Layer 8 of a small transformer language model trained on English Wikipedia (11 layers, counted from 0, width 96).
Take only the direct path to the model's output, skipping the later layers: a vector added to the residual stream pushes a token's score in proportion to its dot product with that token's output vector.

Output vectors of the tokens that the questions are about. A number n stands for (n - 500) times 0.0042.
"iography==": 700 531 401 501 584 267 360 826 457 623 651 506 539 494 279 467 421 499 619 517 312 924 387 91 375 378 236 421 320 256 526 320 429 458 320 742 143 688 448 730 347 526 772 448 666 415 958 199 498 586 313 473 444 814 379 971 464 628 415 89 342 483 517 582 480 687 475 674 600 161 510 571 72 590 232 639 364 749 654 310 657 634 711 368 498 453 900 419 296 180 956 228 503 818 643 688
"\" |": 540 537 594 597 363 240 573 559 228 547 409 442 294 816 520 459 592 363 506 335 569 615 438 341 351 254 668 545 400 554 340 450 474 529 599 414 537 575 580 422 449 509 434 381 328 747 710 390 575 589 300 306 666 540 597 635 238 406 481 366 521 428 722 555 485 818 477 766 396 636 510 635 404 449 373 595 659 390 294 287 500 436 530 488 544 540 640 833 434 351 695 486 454 548 488 607
"viron": 311 334 409 336 535 380 488 446 650 455 623 230 294 731 342 726 272 621 403 316 707 365 563 287 489 570 645 580 422 465 341 713 537 597 744 517 319 685 600 414 439 370 680 448 564 606 687 618 634 609 333 471 650 696 628 699 171 557 285 295 530 309 582 573 516 625 579 450 241 365 631 638 438 718 407 644 565 601 398 476 530 393 516 476 426 402 634 387 399 441 376 617 405 486 494 392
"achel": 532 508 404 408 600 744 414 669 449 518 523 566 509 483 319 504 448 430 474 407 601 711 435 522 395 614 481 620 289 273 378 645 609 720 714 348 128 687 412 561 512 622 454 376 389 378 632 256 630 679 440 481 673 689 669 826 325 618 436 274 384 408 596 608 394 717 498 505 556 445 417 532 524 534 463 564 277 499 535 390 555 691 593 495 382 495 586 785 384 508 799 373 709 803 307 481
"ended": 597 511 359 451 580 583 535 667 773 544 606 476 386 559 598 664 379 768 405 391 560 426 403 392 504 337 557 496 495 392 457 573 545 346 521 643 526 740 493 448 391 580 417 595 446 510 672 329 347 294 620 311 201 570 511 680 429 499 404 309 646 633 697 865 262 714 499 668 359 358 390 510 628 542 536 589 597 775 599 439 416 547 585 404 561 416 533 760 378 497 453 527 290 368 396 623
"ternal": 548 254 514 238 735 447 592 504 521 354 645 455 449 558 321 631 383 540 401 411 683 478 315 462 541 349 514 423 517 443 245 560 343 426 568 526 347 636 469 520 481 378 690 498 468 567 497 267 632 720 552 410 517 353 552 658 443 601 411 493 360 510 676 461 450 677 768 538 439 636 462 671 646 726 410 607 606 599 444 417 457 475 571 390 415 613 572 487 317 343 517 644 418 719 446 470
" career": 624 454 448 482 672 520 533 755 304 559 652 365 347 606 644 497 442 567 394 423 631 673 419 559 594 450 417 230 347 327 317 374 471 492 706 343 564 412 443 646 508 627 476 512 447 350 540 529 500 720 307 425 428 607 727 555 392 591 439 328 461 524 500 489 407 794 540 262 559 522 465 625 434 527 393 740 455 460 508 586 468 301 712 463 441 571 472 574 449 554 715 474 544 639 614 713
"enth": 689 415 294 634 630 484 593 531 600 577 604 627 265 626 757 452 631 549 664 362 439 644 414 468 517 496 865 491 516 643 395 583 485 427 681 546 519 727 348 500 344 426 628 463 422 439 694 426 661 435 381 447 330 689 631 713 707 387 374 356 307 444 690 533 384 665 641 473 609 315 310 345 480 559 296 523 381 534 601 312 578 532 732 404 273 446 563 648 592 201 204 581 518 427 369 624
" by the": 546 631 309 548 566 506 403 507 654 364 628 514 538 681 351 492 475 527 652 310 604 582 387 513 573 498 550 475 489 600 544 433 602 642 599 632 401 579 583 491 495 374 415 439 467 545 511 349 497 589 404 590 402 463 553 485 521 462 605 384 422 428 360 425 382 666 578 511 436 483 511 665 618 549 344 665 676 537 347 473 470 568 675 503 417 386 622 499 353 356 552 551 486 565 416 602
"porary": 757 441 497 376 690 521 659 497 260 524 643 544 247 558 426 661 546 633 465 492 696 542 523 650 425 439 665 197 628 437 291 621 548 688 577 240 380 714 666 398 688 464 611 559 536 359 695 418 666 504 511 653 521 554 792 751 247 442 512 359 358 191 399 681 347 481 611 291 427 621 294 523 619 577 221 755 785 490 227 453 452 607 405 446 449 768 570 590 241 254 653 679 436 770 560 708
"ael": 587 568 240 343 641 234 560 623 451 403 664 401 311 600 378 422 417 538 508 598 679 655 273 410 406 245 587 338 471 356 575 453 427 768 708 655 404 490 400 638 401 580 471 544 456 251 844 210 628 628 467 395 679 478 214 805 643 384 416 249 559 492 193 576 506 399 343 506 414 277 477 689 400 702 176 501 695 297 434 682 690 516 576 371 564 712 445 723 310 422 799 296 654 629 353 744
"adesh": 747 180 70 414 635 541 335 439 524 253 695 212 335 604 394 501 321 343 606 195 380 505 498 448 460 184 824 446 334 419 624 429 777 595 799 223 354 422 766 388 598 335 523 630 537 483 493 378 548 746 433 582 773 479 445 876 169 783 475 290 839 578 658 677 403 593 620 638 178 238 262 405 497 471 515 611 366 441 553 669 383 383 702 171 350 781 701 555 578 364 625 267 320 434 274 569
").": 471 352 632 425 419 576 677 443 438 416 387 267 418 826 492 553 573 417 496 300 651 459 466 274 438 386 489 524 370 300 586 568 654 684 701 542 600 509 212 601 556 387 347 507 431 553 568 613 514 781 436 400 561 573 560 572 444 535 563 575 682 487 567 609 288 424 510 494 419 304 581 501 627 454 307 582 744 527 484 530 208 617 723 414 256 373 647 670 569 115 344 450 476 467 106 527
"energy": 378 348 434 396 697 502 635 401 490 461 623 364 360 724 445 619 268 532 464 416 429 421 424 186 603 518 445 340 387 639 320 392 546 558 698 360 437 520 505 320 473 485 585 582 587 607 811 531 636 781 389 458 597 471 678 747 487 527 420 407 474 388 381 503 348 495 622 377 274 547 361 643 453 766 347 589 388 541 345 460 409 451 452 341 532 351 438 621 330 461 552 644 366 598 486 511

Output weights of attention head 3. The head adds the sum of these rows, row i times number i of z. A number n stands for (n - 500) times 0.0097.
o0: 519 686 524 563 533 593 551 530 575 432 739 561 529 427 338 618 498 605 528 292 625 394 433 586 420 351 558 695 570 426 478 363 474 704 437 531 271 432 505 565 477 492 404 596 561 856 485 412 591 547 566 535 628 339 829 439 541 491 504 375 518 378 353 354 523 451 485 700 644 525 168 655 475 801 473 174 454 474 557 642 789 701 270 475 407 419 579 360 561 553 625 601 537 384 754 686
o1: 276 420 391 470 479 642 275 482 587 639 670 665 575 558 564 534 336 448 491 246 574 517 521 363 475 587 483 511 729 671 447 553 583 318 446 414 559 330 457 610 443 624 530 555 449 598 530 515 417 444 636 420 352 518 533 524 492 561 178 492 522 509 436 609 501 356 581 278 678 591 564 624 532 300 479 478 628 722 474 401 528 872 368 488 461 397 538 711 461 548 799 576 184 556 554 540
o2: 451 689 613 354 499 590 495 541 655 473 447 738 471 528 356 490 646 637 575 427 473 686 580 692 592 562 468 584 556 320 551 454 459 684 625 536 448 429 607 497 305 595 546 400 420 460 400 434 447 223 601 617 515 555 573 475 397 570 499 507 724 435 371 597 332 459 577 515 535 527 342 566 583 407 529 580 513 436 501 537 351 483 310 620 276 553 268 776 517 499 534 407 499 613 298 423
o3: 427 490 411 627 561 479 281 716 620 527 684 483 434 296 447 711 360 479 402 577 556 544 422 517 554 439 431 401 504 460 460 528 579 503 725 690 423 486 621 646 359 633 669 556 439 687 448 525 516 325 395 643 554 308 601 390 470 552 845 548 559 461 677 407 642 596 517 377 449 446 397 567 535 448 608 778 289 580 527 659 418 504 422 482 398 712 628 512 702 639 520 649 485 313 357 444
o4: 660 540 331 536 528 497 468 358 489 556 567 542 598 496 523 329 325 472 422 578 499 450 518 471 501 459 545 492 701 438 655 458 473 364 415 635 744 427 437 309 273 387 560 565 677 474 691 336 603 686 376 470 571 566 554 548 456 354 523 636 311 254 389 347 754 339 471 508 488 458 561 569 460 385 394 695 584 553 263 443 384 457 438 596 557 579 412 548 552 429 544 412 556 529 379 584
o5: 510 592 498 263 637 545 528 479 544 599 550 618 241 636 415 454 426 398 555 535 593 498 404 696 432 734 601 553 166 569 389 476 362 336 558 384 668 608 392 355 567 448 404 557 528 588 605 515 559 517 467 458 561 579 565 558 333 438 457 513 450 533 479 422 615 598 569 402 663 412 613 483 380 610 459 244 492 211 473 444 400 446 592 583 396 570 620 651 611 577 700 613 552 394 320 442
o6: 561 445 636 520 472 720 708 598 520 583 335 567 436 387 486 338 530 351 224 545 542 684 686 370 602 610 542 334 534 467 596 558 415 345 559 624 472 586 468 535 539 508 439 470 496 405 432 308 640 515 389 461 337 614 519 702 463 455 720 459 301 585 600 576 458 323 577 491 447 561 377 573 355 587 558 463 419 795 462 340 377 664 443 540 710 665 558 584 203 480 559 681 483 627 634 647
o7: 640 483 467 531 434 576 498 575 335 438 566 640 728 545 580 401 507 468 620 238 599 510 432 562 572 539 462 455 466 506 709 414 467 426 696 810 624 442 416 589 540 466 462 559 489 550 419 491 423 431 313 347 513 389 505 377 404 464 659 464 262 585 444 480 386 340 439 361 411 540 571 574 507 471 768 923 636 629 550 630 514 722 684 358 401 434 460 408 493 466 460 324 442 541 388 562
o8: 535 386 642 632 594 404 605 452 530 557 565 389 465 307 492 529 426 337 483 576 482 335 482 363 590 468 401 662 438 436 275 530 452 628 455 660 609 558 497 432 573 447 298 259 467 416 396 462 626 379 556 571 666 618 557 579 452 489 425 563 527 699 608 383 325 584 592 634 558 418 260 509 379 500 324 977 498 485 589 580 349 327 378 194 368 631 403 373 313 351 550 556 738 281 682 321
o9: 516 489 718 518 613 549 668 493 491 718 519 450 282 501 517 414 549 501 451 244 702 330 220 483 421 577 564 477 550 697 374 321 449 476 687 442 502 528 399 469 369 455 474 608 535 746 477 659 406 602 351 299 571 376 567 490 361 389 398 468 259 571 679 574 569 479 690 364 411 485 588 458 464 602 618 352 516 291 585 465 529 482 474 422 585 434 455 702 386 444 513 538 512 702 354 452
o10: 521 465 335 410 510 406 392 563 362 538 662 501 457 512 579 543 385 474 137 559 490 409 642 393 599 443 452 313 462 555 353 365 459 492 474 462 525 548 492 394 553 505 588 494 677 500 664 345 496 531 460 326 505 502 683 487 391 516 423 488 391 552 429 353 588 447 395 456 383 390 318 451 431 490 547 753 236 503 563 682 556 425 262 423 633 441 352 215 504 574 494 531 576 745 609 529
o11: 762 543 584 525 578 598 536 393 457 310 542 589 434 600 431 522 416 499 534 641 610 584 548 525 438 493 548 612 576 392 509 604 545 382 471 680 379 691 644 589 455 368 507 530 363 394 411 282 572 456 657 425 603 486 426 347 555 536 493 480 396 251 475 438 491 529 551 555 753 525 265 625 541 665 516 381 248 516 284 507 447 829 474 419 488 257 631 474 431 515 565 541 584 567 292 524
o12: 399 572 548 555 614 430 551 608 512 716 492 579 385 625 440 626 510 434 519 470 504 793 451 428 689 407 543 414 485 492 283 350 536 537 545 383 431 510 474 572 272 541 273 398 436 583 347 460 371 220 517 372 509 489 407 563 437 515 518 380 492 498 548 319 683 663 463 584 717 477 545 504 470 521 603 670 353 299 539 374 582 604 350 615 477 457 448 489 467 562 516 633 620 577 732 472
o13: 501 444 376 482 656 442 355 332 402 495 662 456 381 420 732 456 448 644 497 397 555 395 535 646 546 499 485 352 451 739 245 519 341 610 739 452 553 531 500 163 582 507 340 434 587 387 527 544 598 727 406 635 454 430 559 637 348 476 574 506 100 418 443 275 593 646 528 507 365 369 582 562 494 827 543 608 439 521 629 474 495 378 624 529 426 587 246 449 596 363 525 492 735 574 549 545
o14: 630 533 506 615 611 399 557 465 550 692 371 282 392 356 379 526 767 477 415 545 406 336 386 512 585 521 484 423 414 550 339 483 498 572 633 468 547 619 427 397 503 591 521 395 451 441 632 436 574 537 582 601 463 308 444 531 457 511 400 576 378 499 471 487 649 581 328 396 631 660 753 520 385 437 471 407 819 417 644 552 629 505 564 517 431 647 502 473 287 508 547 558 821 538 579 480
o15: 313 382 551 397 548 410 457 370 281 505 482 297 558 606 608 614 488 381 544 448 492 488 489 483 533 589 453 551 476 612 695 510 593 329 524 693 384 554 371 510 523 415 374 358 515 767 681 594 339 475 482 412 463 420 628 546 447 617 426 428 533 541 584 633 105 356 348 395 427 547 554 611 507 430 609 375 587 609 370 482 508 449 621 591 555 417 492 608 440 537 621 420 498 626 545 542
o16: 556 590 570 603 379 654 393 468 595 549 476 490 521 763 507 629 303 330 407 373 575 384 484 378 761 498 544 446 625 195 542 466 592 422 667 733 596 682 590 325 582 216 810 570 479 650 464 624 446 397 575 588 417 513 444 583 404 469 664 491 685 444 555 421 449 490 516 525 473 421 577 567 573 488 646 576 507 636 400 531 635 722 605 553 350 487 766 572 608 490 380 496 350 380 486 695
o17: 393 578 428 535 666 484 495 629 673 512 556 407 553 326 641 369 652 523 492 601 462 622 574 293 659 345 637 344 561 423 611 668 402 406 533 614 573 532 400 635 555 498 482 508 552 457 559 661 640 365 547 411 456 423 567 379 456 560 487 494 714 416 481 415 615 475 368 512 558 514 587 449 578 693 494 487 521 588 468 650 390 418 536 682 429 312 502 469 597 256 439 686 584 520 494 467
o18: 388 260 672 732 558 413 443 547 238 637 433 571 590 612 553 539 455 589 405 372 537 403 356 674 480 565 451 530 519 279 285 511 456 291 581 471 353 509 518 573 615 476 261 420 437 663 413 362 603 317 364 541 378 412 383 566 574 593 533 654 442 613 510 660 391 518 509 529 438 554 642 441 378 554 596 615 672 507 608 406 530 448 640 415 455 467 426 569 454 434 442 728 562 348 416 587
o19: 449 380 566 617 358 551 433 447 595 476 399 499 549 508 440 550 651 434 730 504 417 388 543 503 575 577 573 390 664 427 391 363 521 429 546 539 589 500 635 333 527 683 590 525 467 577 506 553 561 435 447 755 491 540 582 495 509 535 644 499 495 403 346 532 581 551 546 367 307 487 754 518 489 505 507 559 691 429 158 563 438 447 448 453 447 337 714 699 563 495 504 516 490 447 461 558
o20: 571 445 577 493 657 492 209 539 493 443 488 326 439 485 417 670 506 404 639 552 565 273 510 465 537 655 422 400 349 339 645 463 571 765 579 429 369 496 452 480 637 510 499 530 457 593 558 495 401 801 476 528 584 423 533 620 703 404 225 597 513 427 435 379 740 286 521 593 463 461 543 452 633 498 353 471 566 390 515 683 350 528 578 366 485 327 523 373 628 464 476 342 538 559 369 441
o21: 382 656 487 579 446 642 471 535 268 605 432 582 583 750 436 407 605 460 364 711 701 419 320 815 411 729 476 471 527 624 377 241 305 516 474 458 596 630 642 442 684 603 432 721 537 526 405 776 649 769 554 586 551 440 562 814 352 380 599 688 154 485 438 337 521 520 629 447 423 594 398 446 676 676 421 498 473 528 437 691 527 475 556 613 477 406 541 536 385 476 537 697 602 467 525 509
o22: 692 470 500 548 379 509 653 435 446 350 316 360 271 430 398 398 642 586 484 423 529 383 383 644 494 432 713 404 337 560 401 529 552 601 593 547 590 392 399 390 527 395 462 404 533 306 361 654 525 496 571 412 548 411 413 768 507 437 656 427 322 417 314 520 524 402 577 419 665 546 536 315 459 641 591 464 479 559 461 543 518 553 396 490 535 565 671 218 549 485 536 562 661 512 523 342
o23: 518 671 539 429 465 554 337 602 618 696 484 477 457 371 585 531 437 464 434 513 329 624 624 591 275 592 510 558 475 453 553 492 558 400 534 359 454 446 333 597 572 425 470 391 685 432 539 489 432 523 564 367 437 681 414 605 694 480 792 593 490 523 589 546 325 428 564 610 440 490 652 640 475 460 576 692 543 472 808 488 371 609 319 529 466 544 583 568 463 445 595 429 515 671 453 504
o24: 537 470 613 451 609 452 429 591 592 542 321 370 447 483 544 346 536 551 309 387 629 730 386 447 452 651 387 502 459 650 542 371 467 504 552 515 580 238 367 606 434 621 611 603 540 461 452 476 428 370 211 603 314 315 455 644 239 627 448 586 453 557 500 668 377 599 532 533 373 556 361 683 386 563 363 370 511 401 739 320 591 546 680 484 565 583 634 568 612 551 550 448 445 617 408 467
o25: 557 275 532 536 386 389 598 513 306 474 592 241 280 386 375 841 496 572 597 561 541 568 661 335 552 464 616 505 595 281 449 343 623 463 319 312 524 487 447 535 696 388 399 539 580 786 610 607 348 381 357 473 596 586 475 581 456 409 549 357 564 595 560 345 482 573 203 655 413 436 647 543 355 647 567 624 359 502 688 571 394 269 501 480 504 517 716 284 502 595 402 324 549 336 413 512
o26: 581 646 493 514 634 607 435 502 703 605 377 676 530 643 576 486 440 624 686 405 604 320 451 733 461 630 667 513 534 586 514 531 540 428 492 291 274 463 493 599 464 685 330 594 511 300 453 670 503 596 710 664 473 415 384 564 602 465 316 686 594 577 354 356 541 534 674 457 385 482 410 500 537 630 517 613 459 467 616 454 607 437 363 532 556 568 491 679 471 485 464 518 401 489 701 467
o27: 656 449 485 564 406 485 310 592 482 672 528 576 431 358 493 520 650 675 735 526 323 673 360 543 407 459 520 532 525 342 682 597 513 442 450 450 430 453 460 666 442 506 376 591 634 394 363 529 565 313 527 426 646 639 465 525 382 585 389 508 740 496 420 570 580 543 486 666 303 537 325 543 576 610 347 372 471 487 637 476 606 535 417 673 562 407 450 398 554 551 621 577 388 520 436 613
o28: 531 530 387 571 570 445 452 561 406 505 593 541 557 448 612 437 554 461 437 491 573 499 546 373 465 476 560 542 570 358 593 806 652 681 331 481 635 594 314 500 463 396 555 626 434 315 565 601 532 384 671 515 424 412 505 256 347 457 721 519 503 565 388 447 290 453 693 490 647 496 184 360 511 360 419 117 743 522 489 344 428 490 490 469 558 584 440 480 617 551 501 557 412 529 262 521
o29: 568 303 555 476 487 519 710 396 358 617 373 355 393 669 570 634 531 664 528 457 427 639 489 492 417 573 536 535 418 323 529 453 358 458 392 368 459 335 378 447 416 339 560 485 503 452 639 579 572 666 558 494 679 627 652 443 315 535 578 606 479 567 616 666 248 406 502 597 296 449 483 691 535 402 373 141 507 630 648 510 433 426 580 399 341 573 259 564 551 487 448 422 595 464 603 481
o30: 358 686 445 359 442 455 380 544 589 539 514 512 492 607 491 569 361 421 411 515 502 427 484 417 480 307 391 437 519 411 595 558 595 380 350 451 505 404 361 348 434 479 396 392 610 638 557 545 290 493 470 513 684 561 374 397 310 621 538 406 374 409 302 617 640 591 383 704 639 695 419 591 602 486 448 610 436 544 603 538 255 418 538 541 511 539 479 667 421 455 579 727 437 438 379 421
o31: 481 558 525 479 469 557 651 590 490 547 620 635 348 548 436 543 718 472 516 454 588 381 319 385 551 261 652 368 388 348 488 586 550 476 672 453 422 533 402 626 636 460 439 370 588 453 466 456 499 677 676 594 368 393 638 748 328 574 588 510 473 449 410 504 479 521 425 613 700 606 455 444 633 562 577 391 602 408 333 243 568 637 595 509 381 622 311 459 514 289 684 409 584 450 666 478

Each question shows a token from some text and the vector z that the head gathered there. A number n stands for (n - 500) times 0.01.

" I": 493 633 453 487 478 505 566 504 423 556 498 506 577 368 395 526 447 430 440 394 382 391 443 560 581 457 537 548 637 510 548 537
Pushed down most: "viron"

", P": 489 442 423 547 606 520 537 651 431 525 501 607 480 485 414 543 574 515 606 537 409 404 540 494 519 427 385 521 586 518 533 537
Which two tokens does it push up most, strongest first? ").", "ended"

")": 463 565 496 598 514 476 455 588 386 493 474 535 498 406 450 537 604 477 503 525 488 415 400 562 559 450 463 510 606 452 666 430
Pushed down most: "porary"

"'s": 418 534 388 623 660 534 526 645 405 598 663 503 476 587 538 461 513 539 481 577 487 532 469 478 628 596 458 596 503 483 637 360
Which of these tokens does it push up most? " career"

", his": 376 520 344 466 572 479 581 582 501 658 609 403 534 661 581 513 391 576 536 552 508 608 546 546 444 493 514 522 430 459 432 479
Which three tokens does it push up most, strongest first? " career", "energy", "porary"

" into": 640 590 442 504 542 513 444 567 516 585 553 612 507 425 455 502 541 466 531 440 475 498 510 420 514 548 442 495 576 500 511 458
Which of these tokens does it push up most? "ternal"

"s.": 585 492 417 541 457 519 466 535 440 552 456 469 459 484 512 542 573 505 615 569 518 545 492 494 519 461 486 469 531 509 576 572
Which of these tokens does it push up most? ")."

" group": 437 623 461 511 487 737 405 584 373 716 455 516 561 594 557 483 429 443 519 475 287 581 439 465 461 276 486 577 618 513 485 535
Which of these tokens does it push up most? "enth"

" B": 588 451 500 436 459 526 460 564 327 553 548 587 448 516 458 514 407 558 257 595 495 513 598 461 501 432 420 564 588 447 486 627
Which two tokens does it push up most, strongest first? "ael", "porary"

"ech": 583 394 517 417 560 622 430 448 512 586 490 524 490 541 495 543 601 437 518 564 410 511 381 537 549 377 393 578 444 655 554 593
Which of these tokens does it push up most? "\" |"

"-": 616 483 368 668 576 539 439 686 493 637 675 543 533 614 582 421 643 520 486 585 407 476 499 405 540 535 302 469 459 505 658 536
Which of these tokens does it push up most? "viron"

"ris": 446 534 401 610 599 535 587 578 399 419 648 454 320 571 409 639 504 467 518 442 542 415 516 529 593 547 504 381 559 561 610 530
Which of these tokens does it push up most? "adesh"

" in ": 661 496 375 460 556 523 479 538 530 527 561 645 576 636 580 566 586 520 551 498 510 549 570 441 514 519 423 484 501 456 521 543
Which of these tokens does it push up most? "ternal"

" and": 457 555 489 444 491 544 482 461 532 693 439 395 526 567 587 579 541 475 575 515 404 570 399 451 517 484 476 594 427 610 571 491
Which of these tokens does it push up most? "\" |"

" issue": 538 468 414 563 631 511 507 648 394 565 559 561 496 548 500 536 597 602 578 535 510 409 424 487 505 439 412 507 532 464 595 572
Which of these tokens does it push up most? " by the"

".": 538 513 470 575 474 483 519 578 472 508 545 521 454 482 472 518 581 519 567 568 452 489 480 530 475 460 478 478 529 470 567 480
Pushed down most: "ael"

" one": 516 569 611 531 565 510 505 673 443 677 420 465 495 580 579 406 589 454 480 601 472 479 443 508 531 294 460 559 547 497 503 585
Which of these tokens does it push up most? " by the"

" America": 583 518 354 546 402 389 484 509 591 541 521 493 410 569 385 487 472 497 530 475 464 483 486 366 570 562 451 526 461 531 527 505
Which of these tokens does it push up most? "adesh"

"h": 595 497 462 491 568 529 514 422 487 574 525 547 510 493 535 500 389 498 352 398 552 394 540 516 529 545 510 542 564 515 611 606
Which three tokens does it push up most, strongest first? "ael", "iography==", "achel"

" ": 659 448 425 565 548 451 510 583 470 336 623 622 301 559 321 533 386 486 365 391 629 415 512 631 330 543 480 499 522 474 509 503
Which three tokens does it push up most, strongest first? "adesh", "iography==", "ael"

"ed": 463 529 399 618 594 524 583 593 416 447 644 463 376 555 428 619 533 470 563 441 546 396 499 512 597 557 467 414 558 543 612 549
Which of these tokens does it push up most? "adesh"

" father": 361 531 347 584 633 547 580 676 440 680 691 458 507 675 572 502 484 549 531 549 491 586 466 509 555 537 484 550 468 457 546 358
Which three tokens does it push up most, strongest first? " career", "energy", "viron"

" of P": 510 459 334 466 443 497 589 430 447 531 542 490 543 467 413 606 408 524 527 476 482 472 529 475 525 575 478 563 447 632 428 479
Pushed down most: " by the"

" over": 774 534 375 598 507 477 350 631 518 445 490 617 506 646 597 522 624 520 660 560 568 563 547 358 398 505 476 468 489 420 533 634
Which of these tokens does it push up most? " by the"

"ers of the": 414 415 381 531 560 628 494 530 452 653 641 509 523 647 508 414 431 566 557 483 438 596 449 451 494 454 453 545 512 489 553 414
Which of these tokens does it push up most? " career"

" unc": 543 597 401 557 605 474 361 556 409 541 454 526 506 559 513 466 592 622 428 613 485 438 451 398 426 408 437 501 497 467 661 490
Which two tokens does it push up most, strongest first? " by the", "viron"

" daughter": 365 540 425 446 545 419 593 553 446 611 552 428 551 591 580 533 448 628 509 540 456 489 417 554 434 480 511 493 450 494 438 450
Which of these tokens does it push up most? " career"

"003": 637 449 440 573 541 463 515 572 480 356 617 603 333 547 338 533 402 478 371 404 604 420 503 619 368 533 476 509 528 472 517 506
Pushed down most: "\" |"

" im": 492 748 567 458 332 518 553 537 510 621 435 454 527 471 415 625 677 447 542 493 359 667 401 448 574 306 536 630 594 573 530 632
Pushed down most: "ael"

"| ": 515 472 472 458 548 396 636 597 503 473 481 587 464 477 497 497 597 531 619 568 398 547 517 459 471 529 522 480 453 553 432 493
Which of these tokens does it push up most? "porary"

"E": 645 477 446 580 532 472 529 552 458 373 621 584 405 519 378 531 403 467 360 420 578 445 512 603 413 510 486 529 524 467 547 527
Pushed down most: "\" |"

"k": 591 591 489 432 585 561 545 436 454 566 583 502 432 370 373 542 575 478 399 501 504 466 562 500 522 487 401 555 729 598 554 506
Which two tokens does it push up most, strongest first? ").", "ended"

"ertain": 585 593 426 512 624 526 378 503 463 560 454 562 548 579 533 490 574 653 404 562 456 447 462 404 453 446 440 564 505 474 655 547
Pushed down most: "achel"

"26": 621 380 564 567 551 557 543 513 446 520 479 680 603 502 538 356 515 411 533 514 489 615 540 521 550 300 560 452 365 484 538 601
Which of these tokens does it push up most? "achel"

"x": 536 568 395 485 556 624 421 429 292 516 475 579 521 505 456 550 363 531 376 505 477 558 490 375 492 359 486 564 662 385 556 580
Which of these tokens does it push up most? "ael"

"2": 550 511 536 437 529 426 564 572 501 537 432 663 553 488 447 530 587 488 567 560 450 551 436 468 503 542 558 459 477 552 432 482
Which two tokens does it push up most, strongest first? " by the", "ended"

" System": 527 627 398 642 506 547 560 557 358 428 611 436 351 603 399 525 480 470 496 467 587 467 531 493 603 507 592 366 477 476 592 543
Which of these tokens does it push up most? "energy"

" information": 604 378 377 613 512 505 448 501 636 666 656 456 560 774 568 450 678 578 540 559 468 650 615 396 439 607 459 435 413 447 567 532
Which two tokens does it push up most, strongest first? "viron", "energy"

"at": 605 816 425 418 452 599 496 556 419 737 677 558 591 471 469 697 582 387 520 332 509 517 315 535 590 360 579 385 566 526 589 416
Which of these tokens does it push up most? "energy"

" Dr": 476 539 473 441 554 528 473 413 503 508 493 513 478 484 496 584 466 510 489 526 583 376 384 450 535 480 515 522 494 748 644 525
Pushed down most: " by the"